Layer 5 of a small transformer language model trained on English Wikipedia (8 layers, counted from 0, width 128). Numbers have three digits each and are written without spaces.
In attention head 0, each number of a token's query is one row of weights dot the token's vector x. The head spreads its attention over the tokens so far by the softmax of query dot key.

Query weights of the head. A number n stands for (n - 500) times 0.00066.
q0: 595545536452401573419529342517532464515486566559511518390610534562496429563379413494422560452513500518488506532467536475422514430527399471489477434584584594439538538422425598423524500528547338572357624551647659495387546477610506370496504483543446494411529444533537526461416445498540498677528557494511427502270555524345660569486477574492400515561491431531632552342590498520464446506435
q1: 520399414489298491492592345584489406589756407658459577400397492659542528520550625569360462432306533601566332468477453429374477497561686584329580431579562660520492527479558629466495492500596471652453546485600604476470530513564351388369500529559451527553476587449543332356497572563586545365483503585329570520445540664609564338527453543568425458616478466432530325440613577393563465412342
q2: 343539488548703423616445749376517579542401510407566403709416544324456514565566543495561505529538551439505437576569557544631480370502489500535573550322384332523516448471567440628495510455347534377619216495423285539532527487330532684648597484497543440465464541599431601565599492573456435469472469433518497522651385301610377599517549424482532549386492567513476583611349469533468513513627
q3: 364547629444591628471445500506483482449435638437561470571546543494449431498404397435512602591623530451433502488504579435547557504455364392646435446541530448455543509502366490428408545542444370440442563539381464451543530479371609527513419488394481514443537431615550563523458451460537479566513496475557418450490446445448555541471557456412553454473512444464524570449494448514347520607549
q4: 364386557564647565624467597420474558471375598452522483476423375422571430459520436476571546617562657508507430570668616581592467423522454557568513534307509473341668423541500467549546500497541353505533317472562419440536438392293558677575532514460498538487445632578620532516609570559565319452450598397437401592614456465516530510504539380406466406505512424441600635463420510391430495567574
q5: 460349413463389724551492348517422405364618581542505530483557415630495454556316431408474483589541453590551493517436519406411509659650485459579424529634580641498502322551419515290412473524609307552406526434476503470574467400497472472512412524377414537627456461527510554429401602508617415539622616456581323498523432569373627413460505474500463490536566471481490466413683541477527598625441
q6: 353358507555724488637417616332519469438580554373534458564466459411452463539556541477492487578781435578534475541603633608502478540640407465596569602374360439625561362457545484492452587428470497471535284439347299480426542442363631615596580510417433426601500455656510621563536516535524411485478563474490477464558456410418460543549472428348641552359524482598389584479387378540550500597594
q7: 561610635475426536468366535521396433466428490639671508660555571400339500641436523429444518513582510398539478533238518424431512587399441389583558403705677528500485381454390701503357495434557398493452525520288533503366648485465523481517348338422408528628502426577557483508305457530417576589539640565538446405450401561455441436505536437510512595480492447538337416518629505505495513510460
q8: 446450483419652333591442644407539666580568418480479538349411456389605585545673596661489360447497369569435447518626534668455464413493556622377559560353407464518544680503619522689609589582364505467523404412596443488426478552500500585455651523467605526347433576597508468616646519379541357378457453452524616503484475443439426717635437520397436531386519459601572478434275478500562487461470
q9: 386401517520547451679585550291320513476438531477612508654530531383459596632588463495569537551661575528487464694537606673513510476562397448633587432411359500437487352492479536547589542330458385550472159419513460446458598416519467663550577552398459382481538581547329668477428511522536544487543443426613379543670382366456503560553491480544458523420703446557527533481463444663598518587456
q10: 332517417497482397500494539559497545619463425500516508433503524445472519477662468589520401454572573707467402500570487631536539495532390537427549511374480380401656786526628408506533532632331404421518614500623365497505563622411542514382593574522666463420427577568408577574600630400550342571442495553591489589470457566626522614539602583352520482413412411440527624408344463239403591244463
q11: 464551582467403688535548617396701423372458502488659317443505490522594522600489435312565523675556637462414580559567576523539493391613557508453508556605554637458518338559447476298449395394587415542411450512386542418523511318589596530689471444624415526653430522546497486389648345591540520449525508416438298444598417401534471360479514414550454369556535414480456519604557574457502396474554
q12: 413541526544622390477408387633541580466565393466350571517554522524587644534457595511459569321574573468447468453512448516460492565495561590478494497346442303595544737552659497482492637515153709521543547450590390528533340571613461569500599579549580470397445474460388424598677443388532459497476331550492613482489663557400454713573512637398587530424352476690539456531236465485474411478491
q13: 340361469442550636532391637529665446531520606409481383424489509490612332455577567500565438490613389649545466460443551577559472427576459577358426427508464596618535539453500396550576493531503509400547492473491449403517493509480508709357534556480495379653494491513548497564460579351591296512569542444381524532451421475487488540557544405431602512502576565272447628610459372570611512540375
q14: 494583503533531350438577425406509418357582500373483544728500576607464456629240328520343676362424494533465437568497439255400664468412511447460406629581554552646480338534547500473420418304365489416422248584494424548440447435456553536631540539595398511685541487550543659448591506669459592346466321518511426546637579415690571444503497625539434398458401542570546449520734602542489480534527
q15: 324519471553552531552481462547274430389511530587387661369566371500366511300582627482344678421551635421373477453588585515575485530550476423592360505549510555527510641534602369456500505638621422525490592405533680444513473461666468648493367459492581482646486621367598578592421457492541420544424479479607568453454648538477587614433537643482607284462642433569650528466508492462537442594571
q16: 670463495474424539440511587530424391442353471537547542649575527539443463487371475459457563569497550437625572489610562303487447494535323400483491525551413533432552246649379603485404372456642396442398518508365760497431602416445541374655438438509313456622617579479497666388353509520523524592550663507412341422520532454509656276372557468540370537554415554538428433511721523512528550415676
q17: 486478438534505435466540369519376558381627515508561546494498472549536429449594680496500500478465476421473442353439422426457459456541556567418381362559492494545570599506508453391532594597443551506500619494340590478569650438605536484498328515487523485487428502250500597530647500493578458475551388595524526417469521522410509630445542576485650448479566536559504534613513461520508521397610
q18: 436500438471500425636462608310652456423353538444500487544415413333451533447554616560702424552513520541419429427471428742640500472440463531433657393465594491374493522440457457534530432453453488402507558603548618602417434318579446472376565369500467585378411477568473513419571700482536447563516672431471439516442364497627454487556503516481486467469495471490530526569424728354443439432474
q19: 505389764408522387566405324612632538549524527420526503589538646413640582483513526517365495636594667405611586485585512445350410500509429639400419492292636412556585656492507344663390435620388457590500514527577554637579487495418605603538519508413512452432534495680377598546576455370563482502478445468497543430484511492402636439572555386493375443510497604500584447436513505386521500553449
q20: 496537541504420520575515494564594479556489458535524462481517479429544497471486528491450483513511520528436505541480585477465583463444531477561528599575543496534466481510515505476514444482404517494506484499536309469507458552550452486550560503605526493489486423465517435472509475485452497510514492488487513518489493440589455506586464440499563533479469481470432444453440416490523507484476
q21: 500309504718647276816704500473348801473581612390281564322529408562597426416570576640328451347592577528390543350481439692436367436508558740352471548422338236598562808360743264613730588596162730381665348432674495450633390518491602774437738658556711456394407307485522480681709436509542518426294320576549678618413524574539385973667399648271748461221555456500442486339169336332591300398411
q22: 642656436544543473683304580542531427600438369609532324571571562424625497451560545433415578513441519459545392445390495388458412570566566556526517536580570541627479431505426606627522448472420482458566506545541570594466642386677454391561458562593556308546479531315511494514436357517584451641700510396568623458527547489480516544648446461551342510318253646508603505529594448604354568443503
q23: 446456408298514553482500513467537475523473432567520503505528564589484474805492305416550518439451543495517490465552561564407522611591480537614591440497512500323488326562339555476531408681468430581495655632566532486492531559320467505448641549471507500469382655544315475554547539497575436468530460477453410434495505614445580521422679449471495376537410387348606629412540611513313528507534
q24: 469403457366480626457564435461689544534654624390588439678517559375511484485398648520435482661465403538529287569506371586456448521580332505448362482416520448502714350657495607495512500434481393552555277520465508480351723334409702495471553378481502454511530626466508443357418383467548449467661513439400469500455585532458532460491483387540443503530497497477562581523425552551579531585511
q25: 626570472738577525542408435373686556508595362374508404640505537488402724459587486458449543609564582382400614481377376632523505519498432529549644391350356414546412393476387284622416639381392497521595486580664468366532445623607557463437492588452453479581610430366503580428556642466430447590439545571588632485459552561465536458414272538490472542532326608537394435481430503517625395567427
q26: 571314479391458632395336379404521502548540512374445533510484493562516544436539508520681387447495579605445599405696471505440604474493372448389460418716371534521435390386395385545609480543598453591529618438483419458472539572539511605319377562597442346466448398364533417497455599569594426510387428618348535500533428529459503406571315392483609634586477436466475503485497444529654510403497
q27: 607612611319558432396609491450562418678506566631650506602619508491517443357494506430517461553432550535594542623437513398594383740548550422564624443578482404371475567413476503480510317435442399550398620621505314404363429402336704379456451391474553445506617380546553385535534614433665617476497443629560420370368468463663588500636554524618526642530582427333553529467539381509503511369509
q28: 633317456403405405596511579432564609453464560478474556526434531503522413431514516354391424608419556546649555526613574480425495444507461699463631572295448490507580345495531438629581433565442290700467428547582315497531422596402633549405549412391563547535505461465479598489466743458660395366455461606513557458559581578480513437514582436561405515446564436370418610576725456689529497479484
q29: 508487498599500684603469541480429385475518528682485394428426522587569543474408507510554510522416545433355469524447502413519547429408470577495466551691625511472451381464339505409435373542596573434548573420476532611620414371551511387454428578633476603482442450396565365405440556743421459529516502536473475500628581627541426590475460305428699524454497531478436422475483456485440217556355
q30: 506323441544552558413408516445578526513450452577550548458576497368590560520631421518604547521454426413520533617483485567480475473645532556574648505397575390346435414536385723643530534556401578445387327585518469394440454565426327500544552459484492334549528425804677624531510597472340456518542562446456450525580553541555368462455699421398522558467666318433360374637463425549449542513338
q31: 601468405360446558543322579458351515795511597586354566487481482444492489390551380439489534628540363451488512593604416424542448519542505409539458495582480391448620506538490438612532564500565459616432514547368544398567492618362482746578429444233495616543413534468461563600597588437564477378402418568588500569479500521605556592573478564603375389462644492693370549550479645584486456575565
q32: 523552429679406608458525396567422290404378564399536493403544395526478493460456577528649569538590368455475495486482454528428491573528469486412622462552482519554486576477456392448527524431597521443516596382437380377370600488789456485440484449453424479449483401466488437442496397636525488453492537384580517626461616485622517436576397584641621468570454300625514400457574410617529486580572
q33: 530513442476341552518518563622577515580668550630482492358556389529407379575482545395596433540462444386514397411497439449424505492536473505663715579584590539514475612529468588395519428524610480552580622400351308536334326507477386562542512507645445522479376373434570317545491531556461365542409517471324505641566505587434557521557581473452689384505566451359462500535592532474451463572450
q34: 556546418448536331489639494328578329398509618404410464391503476603506525628608690484497345549469464443389434608612404615435558564522415631401549357411497475500511518548471472638495570649612565573449599367433529448440503557543418420477544653406505495494589477630305491372441466480627428454594481502400437479595683241353461449445515491534632624409492516489470317404317621540619492752540
q35: 464278558473477470562378564500456520392497498517510529587519525467441386486423536505476561485511601588573461409594513375571352526381449550510462401380458416488578522538692609473587581437673431603392369498505530350625479604433622535529438530583535683677544547316479607445543595446521371430464740558431541267605612656486532527526522530547519453450345503575531435482567692575626503533425
q36: 691360562553401534561429384643472623434477637513566341453310497324503577522423617420519663625359367574535612581474374392432536522469429472532553654638545433452453350508495445494438427503514476575606719543611686467613446365404298560488512401385436610497481456453460549562549511447549536415384599517589503440452567489540541522560509585436439495485313534621595508532556361362365468458356
q37: 435529472423423421450500325472598520525596498623495380505474399621529585641479344561495393419636508581500272602327373617452413618575550500560479473582488527593406478537412430529423517741568483414522524421568578528361446552609403419591512463417575537441554518555475648423479495540474463350403532396525502462480614521505662542561592572650583367520602483534520267472625445633516443453482
q38: 567383463439552570453456534450603737487460624550617528336588517449637631413430415488422550425423586669472586537602607478531428515505425468710508453294393509554657530429524655662542461439492485460478585533570583455411457642518552534537439515451457589528466310703392544582500492482467495561634456509451398453523375544465338454457516417403507382556452490498325453483520542609408522611404
q39: 727452383618548564472494466557703468544526392534407681554627460512675444474285418265486386352419373440479607562435489455510353441478511436423462433533373505583594560551458446480495584497563503362444593570577625491454416492432601509492431379517379478410407563512643419535452539460494540484547460520257500564525665669258570455378444445497702624441556630407486369399544511560586383451454
q40: 369425401555421434419465570549495666510467527578477624392551536503428463549436365518470479469548521497541403390478535384529495582544417462783613620463586549559500458551548567467551538564416515357653656557480566451392471434588502417563589492334709610452453329483510319550452471544657366589680429456426531627516511598579551489481589726503354507533418495460547703562539505408471392623430
q41: 612464579506532509500409595521446337460401497445591568527413610469536497413585583435528489487587468550580531476379427440394495527543343433617438335740632466510269424403714238539483610380651555578528557621531406461442598550583397544552512492547556382527541515570412471409500410548462500508606704510574471467500483623567497561597293466371532695479554451497476611441516534420411606426261
q42: 512506444569459480530682642480666472332694552500457546472611592524588547508476357589775545554348523343551516553555400583532685427485571580349334405457489663422469478494409376408617391406503570627423506497602637452635410617518348524627500612544640486474439445306480550343505585440450528539683480533565477492419458474466503444510245542459468451572361583342554530554551712467374381365313
q43: 497526663521714474597541778429596545514319473639494417407621475491521632646550503740612624597407477353519454438408572539586497419630424550438470559571548472422575512528462450414505547491633408484503554427420588494317549444647393506487529525450429453573632521650452466446466488527316264486415494482494508692437272381364424529492567512339510538569347373492628497449319515412330480441326
q44: 452654479432484457397702575584581478465626521502668500475601468489523531583377574420479399594381420605512521476433445411474403510406714563542379408406535413610585549517474518487682502513534583552534510427524632428382508646500459538617525483541467532482411550495674416392516528683347483483429362562351549551417558485621571482336535468579343576577540406445483397552461606451525615542446
q45: 433631566558513718498424408574419505538647539502412548448480547635694610522542459544502481541483488549540300423467495488610514454470711475567404488688556476435463630593431547625509423485525547577472432446560457465502456400567488537529409449655386514507385437615486386424520678626483535405490451590622446529602500600510600505526459457424452466428541560475469572514436468421337592418292
q46: 374554411557585608522387500774462579651635517608588518585514446392519532442680583462484474560471414454517401549556508528532530437526487500656459446404566396463628554459465591367493454539481523456649343542482370375626585622325530492449362579438413308540377550648620642536435567530484332612525528416510616605600434553409596476455534389513632370505582412480606584534570397387471425546573
q47: 542565432586592470391522596505616402482578543381558362526510564475592532343435555431451411637527635470386548495494533574349450313465385360497464572628478495604461463397452627580524397385555655381630481577684419521518489312432612503556493459614523422524484565477518552391554492453414533503550461514389578685505383347449562486357446662434519510400516464495411437568490368563590208619579
q48: 413744409571568497468410465578699569393667479487550696450547541473352552495271655538541461463463401471553446577518473416492656454434598298402444376594527515561390576495397506359351726401503624641546533585593622588536511522689566413390456591532478511520560433337593417527456451396563464530503536503375528568577726578469316404452566422524619449560337386593385368489416526424531608406377
q49: 298546521552648516514528621478547486423353323471530606311544416547574577655437423583740492569435483448458492266536615570523489351483580489420453397524495643649381476603652264468402617406514538503519526544481609537451407603643565374454518565571322584463426437570423464406518475576491570543544403413410396586267503503554381452540369650346495601548433425548525457376382471494464426609368
q50: 392647481552392569420505452443552564487607470498632524544507472287620455386556505520438472505360562521454367403519530485480384366598446475585634393593532425375439477546510529541512538517311508542417432485573437439495595553468480583627654475602470551542456692409516226615524529593479414417533444514584541481408544240351566479561458382707450353359513568462642597389603543503471490372462
q51: 503395488317506763442481464420627492345537462442652473503515458560483561445324390490561479767484395566467546705635601573492579399575457529473401534526533592651555363631464467475587542386413503439389291298586435404458478369541563503589525581481356634527373554362559619511607533514613479526597492541400344470524435432474659561580466497549512634539456567466473319433447399564495545529589
q52: 820344365394454488577560536508478505553452548550624500573598492427489476478345500387464482553597500434669392388455362405527336489536442436653514391629600452478640322461446467483438521562517355515623257475564682550578597456505571489441485575454475497549474408477553566576395484380519407577539552540307531470438472503523438595639486500612364617615648454375447357353508475445529508591464
q53: 516457543367505334613523447485513493539472514470478409715376386552485520530367493535430437430343544387454421612482630385392393320598440439318472424421445425599591450498547375574416600487518479546406390514502510508570485574435489467507552317460570643552461518516597587567495567600582481514692616491584474416360389567558443482500487490439478528642542406425573492362575505472509697474510
q54: 563251353530525642603571630569549457418581295372487430470583518500463411569518505470426576623526456495531537528451666527423449599535503490490508520572374502589442358565463384447605492587415417469349543515530696409389430610497538537436445585495439387547344453444428447579469374365652445537481490427528530445433543539389424576505516600458446731639604602339594543559660513598512553404511
q55: 679358488558321592393647624384567424550556667450429422434551386664549601431309474469612613608522617393363550471364580590460626535471558538521299539586563471512456581448462475519502619362643451392492550430605596683518465427421339612505537629391325417646512403561357422469488449428457497423303536498484450550532548606552440405514477424658522630577522441497389555497581508533532476469451
q56: 635487610413632532635363482670784465490479510528400368507586512441401428561430457493599493608572444523540562527451495405502474554552610502563577480408540386550456497613527505461526438564427614486481452619646278525619295463617493531470591542531490312508432587721372401567353521373490451544503556525547604462566415497443595422450630567561456597534444541573533529540373440539359493475380
q57: 486516587421452407409562449443382446604588515483539547436589683372650527493473640414519392458513495675500532500651523530471567347495407492490426482525561516652345426373523313386515592420538383473460445431470445506762656630527570548555476409449498566436416486392617469566403697462388404459536424586531382468516448439520449481561651580640483318432426487447534627562616378554629618513616
q58: 555533616549468500383452541515456256485552486532473495400461474558364553564444365462368512392410431530599491534374555436674587423374471514368557459765507551488591457593500429372393563466505548607441570653590357536502517416530487386439582409462491548518581525535549265552473492559419533402432459520435539463555588643500633576447579643448453620424517348533500464517437405520446374592546
q59: 426401530438696344467452584541319495444414516468427517702495526599490439445540370524475527515455608467617465370476559443354315465421612514522596469580493624491438385498450470564571493375513408544538495444436685393597493445449521584507539373500516519558529446441564343420470595505593409498474680579423452426341521618441578513436350635632559443600400462452500314436481572589495592553587
q60: 454505453439588579550560419470575418520302522562503615525580599478349529561414361404568543490477541531443531435503500454431420631586515510331382493486459468517468401589420217363698388554508483533466377521659567520547346582518449401395580478510505525642428516569583489377523526566588470527667493527433385545311409417552647536541473519561588619409554542632402424558490550463612577304484
q61: 661472390576397550442500425476254571438571423477476568300475574420503519400494473573650481484404594450389480500463328596520492612440585443503554437633561699596432477390490453433585550529676632525555608576641517479527563505658456345373358602600474690412526429291444500634512549410472550599546508498444587563535449500555497519558537634541636474651383409474572444398577326469349458643397
q62: 592411328440421494500517436642435574530434441558428519508617613566625589427517481534455505398343497322320513534370448550505492615578521591406597484512472629411431397532482353598698571563489540421503645635649617416532511645617554333450497487400546587597536522308454494651495599384431387618704482606354500621519403624541415397517433543505616438537549537380323469543634661547465492428455
q63: 544535616462492673443493620526571450502505390459433498388429571523507351397406500587378507445377384475518578538588642614532505593539390551474291479510568491600450586719472515407545486469583644384451576354491605478438495382555504453404473556500350460399567529553608547477509441548554477575664469485457438525339472611487623505454438561491456488647436474584502392414416510535560653635618

Each question shows a short text with each token's key, already scaled and adjusted for position as the last token sees it. A number n stands for (n - 500) times 0.0034.

Then comes the last token's vector x. A number n stands for (n - 500) times 0.018.

0 ".": 505517514478528492473520579505546448618443491554431593552431777567431551522515474585469504542497524483433506519487512493497506518485513498440524520499496520490456466519493520555520505490471456
1 " It": 486589551440471412510445609490530461611465468494451653530468782565473582593530484549495519543454504501495541510489497487475498556499471493452523511456501551512521505498499491544562507498495501
2 " close": 443454574495523430546451589541555437607412495546443643505494774544484588559497430613507465511477544530423531536545484449513524477491497518504419505438497481535537509473501422537522463485423456
3 "d": 497487534486506435516428579549572412626459437525429629518504834565451547507445451591481472475511520485418511493495538450532547500534449529427442457499503481520474465526472481531529458494478485
4 " on": 530460532546539480549484584564542452627490468535419624500481776584455549568494466560499505527476527500460525507515509512508503492458464468454505560482472546531529486549502531527529511527506490
x: 469571514454496477510492544501437580544511527507450606428487499533483457557520507455558478516534492517459451489522495501529542459450464479541570488604494470480452480506502508528492469506470520461454539522516436430546513497494509517436658485426479570493415356477516425503538494512546477467581471516560458576462490500564454892494461524452603462465521485535368533493305490493417511523508
To which token does the last token give the most attention? 3 "d"

0 " T": 495548536464569504544507522507511535534517493452486535537525665515489552580499466562511533547516512471523515537518491497463483456506510473502514511463475508539498462512567555530532514425482518
1 "Q": 473524551448552503507468527500523540511528504453478547493552640508477546561520510562535494526530502432514522546525448524437538505494509486534461523437488491500533489527555594528531528423477557
2 "83": 449560565437552495492436565464536508512504476446458559466502763507476614554481461568498501512503519495522467546547472497483507530529507452489439519466496487500512497514531528543519501427525558
3 "35": 471486569518538526517459540496544528523473481442498569500501716504487619552449435545466494523492502503463490527487498481506491529572513478484440462470476524487507494495514507549489487435493599
4 "02": 507456538548527522526463539537555533541471507448482569482495735509476573541507458548487487496517512499416492507489482460517533528536497518487469489453482547477550490491494507554491465435452567
x: 452542486470378353486463365516384480485516643463529549367464580550620472564454552591524475325394451494462445447490499560379556528452498404465547560288553442475656580461385451559545544550476571425673498516608533583555579469472445468494584493516492546546551469543571605642434474530462439536433487456511670526499395476472489704579389624438625570434562476529468535332532478481471554508458
Which token does the last token look at most, and with what share of its attention? 2 "83", with about 50%

0 " Mor": 491583531417519448563435551529527482537489493424497553488531767482524597587495456556552450497461501502464546495487469468473543491514490492503449515480467519543519514481566574525524513434436532
1 "ley": 491514539474549489504458533510542497569474475408467578472508782509479518558539489539542505499465512473487516483473476496431512508507502501482508523490440497483483489525506525525489516453476534
2 " Fa": 459482557524544480559481545562517472583474478469474560471499683534489528516512441565523498581522480478480475500525483499432516431490424511485485516465452520555486536513543538519538502450467460
3 "rm": 457429574535534506561480525569507495573501498463481543466477757510460564574487481564551471580508495493480516498475480480466548437507456505497470559460460532516493497508549538601506523439468478
4 "house": 522470527545532499547517492523497499539475501464449521479496711537445531572509476582582503541482482495507501477528511479466521441482461508455479517483453515509504490533525492522489512450472482
x: 436561406465466431456483517565454554472549502491486583324625447623396441413534509511496504419578570569389470430439438537583511472350502631467407599428461397551525608451507387424540491593455512365573635395586530351583589615563412521343698552466424491580399538479439540500637480557604515477647465404535520647593450530514515688490608433454470519554512471499529407486403476523374506547543
Which two tokens does the last token look at most, in order? 1 "ley", 2 " Fa"

0 "n": 477515519483510507534533528526504493567455477449463528537490711543426561586492461538527504569522505483482511520501535462477495430492466482498500546455524534525523451530495532502512537440476498
1 " area": 465543552463491491554489518519488502553477440446450604485436759543414543569471515573518512524490525557528504490474507476478512437482483481486506549432470531521496465513479500514517472483470480
2 "s": 450498538472479447508458541568515475580443460468453627478441786546441515556513479586522504524506527478478512504445504485459515484489460464509524519476485533512516464500497499490528460459446507
3 " of": 479444559511518466545469597538527470610468455519418622493475781582434578563494478554525529522500514512464501517491515504506494491446492473477529546481491565535524499527485528540535507516509498
4 " Li": 517434545568532446549452563519451510564490478474489611495463751546470592581515498603543461536502541489464532511494517509423528469465493494484491515390493567567527562548546510530537501449464478
x: 598496435451446500552444499466564667400480645456522477456570556492486392568453468409417376456470501544368444433420557461499442544515470567614443514377535548537498497503586594532478487493503490498499451366555400416464516551420771459511673331448437514531467490480508478470623568589612536457567508500485576553503599461504427696500493487524733511514427443402451554413377507550598426531444
To which token does the last token give the most attention? 3 " of"

0 "ig": 493576577457552511563529467525456513509487487462496537500487653517465525582465489534467513483548490480458537508516502443457511457502505512504515493429506569516512456519508541498544503428430528
1 " Re": 413503574490548512544504517534438499537469501450502544505507656513458557610465448573516500520520463474460530503535503451453503463522492491511503457442505621561546517528553567494519514436435529
2 "ad": 449452570514527491524471544545476508552393510421483516507526748513486544565528432595490466538498475462447513506512485431465519442554473476516507506478532527546510475511580508534486480445431483
3 " po": 504395570580555492566513518545497485535471498503487590515506743525449589585488472630503502466563476521460535533501483458447516476521481515492464507441522571554531501509514529557534466450410501
4 "ll": 573460504566528538554521538548530500598496489510461551484553720522451560547445448550459483525554470498478565517552469454479535468543528513531474525437497521539521448549558487580503451469427513
x: 426510491497509523585525514480552609528545417410562450386344437517629484524388670543423511484399536406392500536596492474437442645352394439493518512507524509611592521503606344494673545504325584462425375422605446597464457364532512407559664604522545568601426380503443447478453481520501612614462431592509485483470444588618609666592475415461539517545474592649463477473470442536384554444432
Which two tokens does the last token look at most, in order? 2 "ad", 1 " Re"

0 " ": 482561566436560468521499531533534516567427522509459570505513726528439615564506467622519501544518507500449482512474530478481484497497521504511468516468485559528489476577524493530542491451473513
1 "al": 445570580450557442539454566507529523593469516502452607460489783526506650600470454583530480498542504511408494500437503499512485504492497507532470526447497561539485496548579514538517493431453509
2 "tern": 469493542486517493522495539500479514559478458518471640461467740521452552605490473540513482562506498505454529537477536449464500459492515465567498552412473518539520446498504465459516484470483507
3 "ative": 505460523520519500549539488507496494523463492498470554518485650565445561558483482587562500552526529524491491480500532497492488436456474471547524543521522604531558473508482497483490495497510491
4 " ": 559470493572520541526541474550487526528444516485485524505510684544424584551488506599560510547503506520489489483475546493457491464480501519478487502509512596531491481576503495501520489478474505
x: 491442490498449528557512491553506526509517547390390510358470484545401416511453497535475485441447485581516470519428544422380504491418473514474455629598521444595433530428486496436512558491451519420508550457506425443424456502450469480445717460515506523491589478524490575573559483504572479522510466456493571557480467481477486705641475567522879508371482488565532434545431556550424542461544
To which token does the last token give the most attention? 1 "al"

0 " used": 506551499437465438500422595498544450604428480550429649505497747587456596537438457597515497502460522526488534505545488462515503547464528506460462518461555519480539477508479480523533452537488507
1 " in": 457544541451511453530431622520528459616458485526424610497486804571448561556493458564524515510483522517472512521521496514511502498455507485468533554500482559531536499524510507547531499531506496
2 " different": 439480542451531414528455614491550440618452484573414648525505762578442623542465461569525480518477526533494503518541503486493535529457527503518508514513509525479547516502461483491533451516491486
3 " ": 487449542532538506536506524532492524535444538515478528523534704543420592552508514598555494536460521523534494500486515508448502498478516489464495495515514564496511504574496489500523458498500504
4 "ed": 552429557559533473546506544537502532537471500467442591518465694553463619595468477553524475512516502500454518518465464496469477512484474483511489500412491519532501506535495498485558450475496496
x: 486290555551661506530493496481488657474524494446513537499627408464560510591443515600421568409462431544478512403502525448434431626531479550481482565505503410561523561428395498384412528458398488441525542606405438397411458518442601512654787554554506517443511431538578420454490444555470355489549377553511443535525595519490546759463594464467626500514494490439465524524507408508563571395414
Which token does the last token look at most, and with what share of its attention? 2 " different", with about 50%

0 " having": 546549502429477418469432616491551412648430478517425654526495828569488573572528462555469525487485493476461490535482482473481511547466486503464511536482498556521525481507500533529520492516479491
1 " been": 477536532460500422489437614511543430640417464515411658503464804586459577572498464543516542514483515494467509536512502482484486528459486508474499565480502569510524489537491506526505489517485486
2 " trans": 413449574494503440539463590530475477583474470540428597518477725570455566559480464544541467494490468481470546494481489444436475498473465479479525531434518583507522511501530538501520442461416507
3 "l": 509446567494528410552418584467484434552494462538446621530491806521496539607508489551539449471527489543455546519480471456489533508543540496516494513482573507545515501501513521519508424487453495
4 "ated": 526478561512543407550417600561554459610447490549434609514518772553451578530474425559496486529509527528428515530489445411498520525482452505508439518455519490470520462488517496505532452470474488
x: 521440499658546535492515466495336509463639371407499587440590495484485612579505565426418466411435552626500488533482601524535474435459413546433451475541504364522487493487441530620445357467469667399500477567554512429517496615428493476540765491552527500647479402495479401462457555462462543485496363529517530496373596532492556755546490512417471603505454592486401537510420442530540570426510
Which token does the last token look at most, and with what share of its attention? 0 " having", with about 60%

0 "rm": 479575544443479513560480528556479550526479481430490513496494705510426562580463492577549455486509459532442568523505486467475521511507487478510496534465505543549506475504527546536506464494457512
1 " |": 447504546483538484513498568499520456581481463524411603503455769586434547558486498558498557522496534523460503506500525502505493501460495474477545564483476561534507476543471558515524507544531498
2 " ": 438466571523524507520506531528490482540468499512449577537455765566417576555494526603520535545500532524512509491476511486454514513475503489449509497481500571511482484561477519518554502495503488
3 " |": 528475530523535493504491565494539439577496465527399618516442781583429552538465517565457570532505563546461482512486510495519517523464497485482535562467488544528464480565472535526523496559531491
4 " ": 547450520576529510517484534527509476545465517520452595528471816561439593546503523625526530542490529523506503508465509489457521540483505485463493478472511559508474494568491499510556489486497477
x: 442345561526567525605503544450429540457488533416355449521429493479426540528473539529457528471446471528487452545525544477459454458461566468514431611481384551520409494427531501536442578583508517419497513433483400457589427471437475592501640474531490529576588412487541521519504522567500437465470509557509561478582470467510495648617465551581922448324499492501409480507498483566512500468521
Which two tokens does the last token look at most, in order? 1 " |", 2 " "

0 "s": 480524517484510487534507536524495496566461469491446557508477700569444527570498470547521531556523512485485507484488526484480507458479488480509521555483510561539531457514489539490508490472485510
1 " Te": 448501553532497492550498513515470499528532452477446556527491683549455529554503458527497526589533506471533565524521473462448529459499485496462515535474473533563482520531544503527566472474470482
2 "a": 449483533470487463544470538528469482563495457479475577482551744528485564551451456583553529586551485502503536519479486498479515511517486521463458467457508529526494504535526529560498476425438474
3 " House": 485451528526517503529523478495467508547491490431455546512509672536427520554477496589583538566516517517547495494457517490487485451450498489457514520468487564510512476510543492546470499461489465
4 ")": 550462531570526547525482548528533479581482480485425595487493738560470561535496487580508530500479534531505467509525511519486508479461537474451522554492482514529517481521485516512542532520516511
x: 433645439535460411468550492581374583538473511480408546430493521515464488528504528463513458481508581464525505515501500480529503497411522505499486500545579488501448535420582454480477540517492524444529595503562450453551519513502437540416611538459492554387477513382528460501579472548442534526507437538456528670481484530539530814445542471502738404555473415555425487457435407401410424479577
Which token does the last token look at most, and with what share of its attention? 4 ")", with about 90%

0 " |": 477531525470530472502495571484528442583482457536407632503451789590439546541492504554492566528498544517462497508500527509499499514453493477473534568476479561527497484553466557516516506551539493
1 " U": 462558576447523450523411581519488430606522488527446665494471850560500583555485506586496530519491537503411539536485473517470573567465456498486500526439503574508554552565552559497545513466468478
2 "p": 468499507446469417521421607516492467567468458443475628487490874539535571548430467572495555499481478514454540550468504538555532511491451468486496448441524530572516470496514533504568510456495478
3 "lo": 483447550496491426528440588503509452547526460515440608538474851548478572558501499532533467495543473501473542539493465498486520549460481454500523523502431520549524570500518541501559481466484489
4 "ad": 519452557522522454513435591488503457549447503455474582474535799518501553586485464582472489495444463469437492523507485507478534504517499509533493498439481527535545525487538501528487429454452519
x: 592506541544583550529561431467387647600550435434487484402449474540515468444486439482293297488465671488371352454560559588479486584433476600470332543371461498501541381553492427570575560479467678505487375461619468504445534545472413541320603603650607582541597382394523504640427586631459554605498559550438420476545441506601487578510509485513479510512648555494582589463540451484429366421446
Which token does the last token look at most, and with what share of its attention? 0 " |", with about 60%

0 " film": 537540514462498465530484537509516460570479468501432606479477691563504553542546509541557525540477531493510493475474502528469525465471436490430502522479477477544478508528493478560531466507500466
1 ".": 490521519482524488474507576535571467613454488551430586542468757559456541509535465580493493548477515469441499532476506490485533507484492485439519531498500472498473470522520498554519483491473460
2 "\n": 476464543515547515485504579502535449602452477578428636495456750587456553542488478570530528514524514498414523513518540490494460514458506503466519532456504545526519477533458553523536498531503496
3 "\n": 494465535519523520479452596498549457583473439580420702477430754600482547525506525563541546485541505488403557545504507528450490541418490492465499537450489559568508532526455550528551489582536483
4 "The": 511491525515553488530496632502568508612499439526402655521487792594461569541511490553511533520474517522483533509508512507482500521465473482476516585488493537519507483485478520517532484530521488
x: 485495480463514534509480548476500547509501605477465520457515519468499480547535428476512522470551515481369517479509562566539522434482444447553597478497417303495521448510499488508495493518492522442519530542552508492495478468481547477462616549519501541507517430468492542469550480509446546523540460488479447592520484465559521861490547505462665488486449425497347523550248390465470465552565
To which token does the last token give the most attention? 4 "The"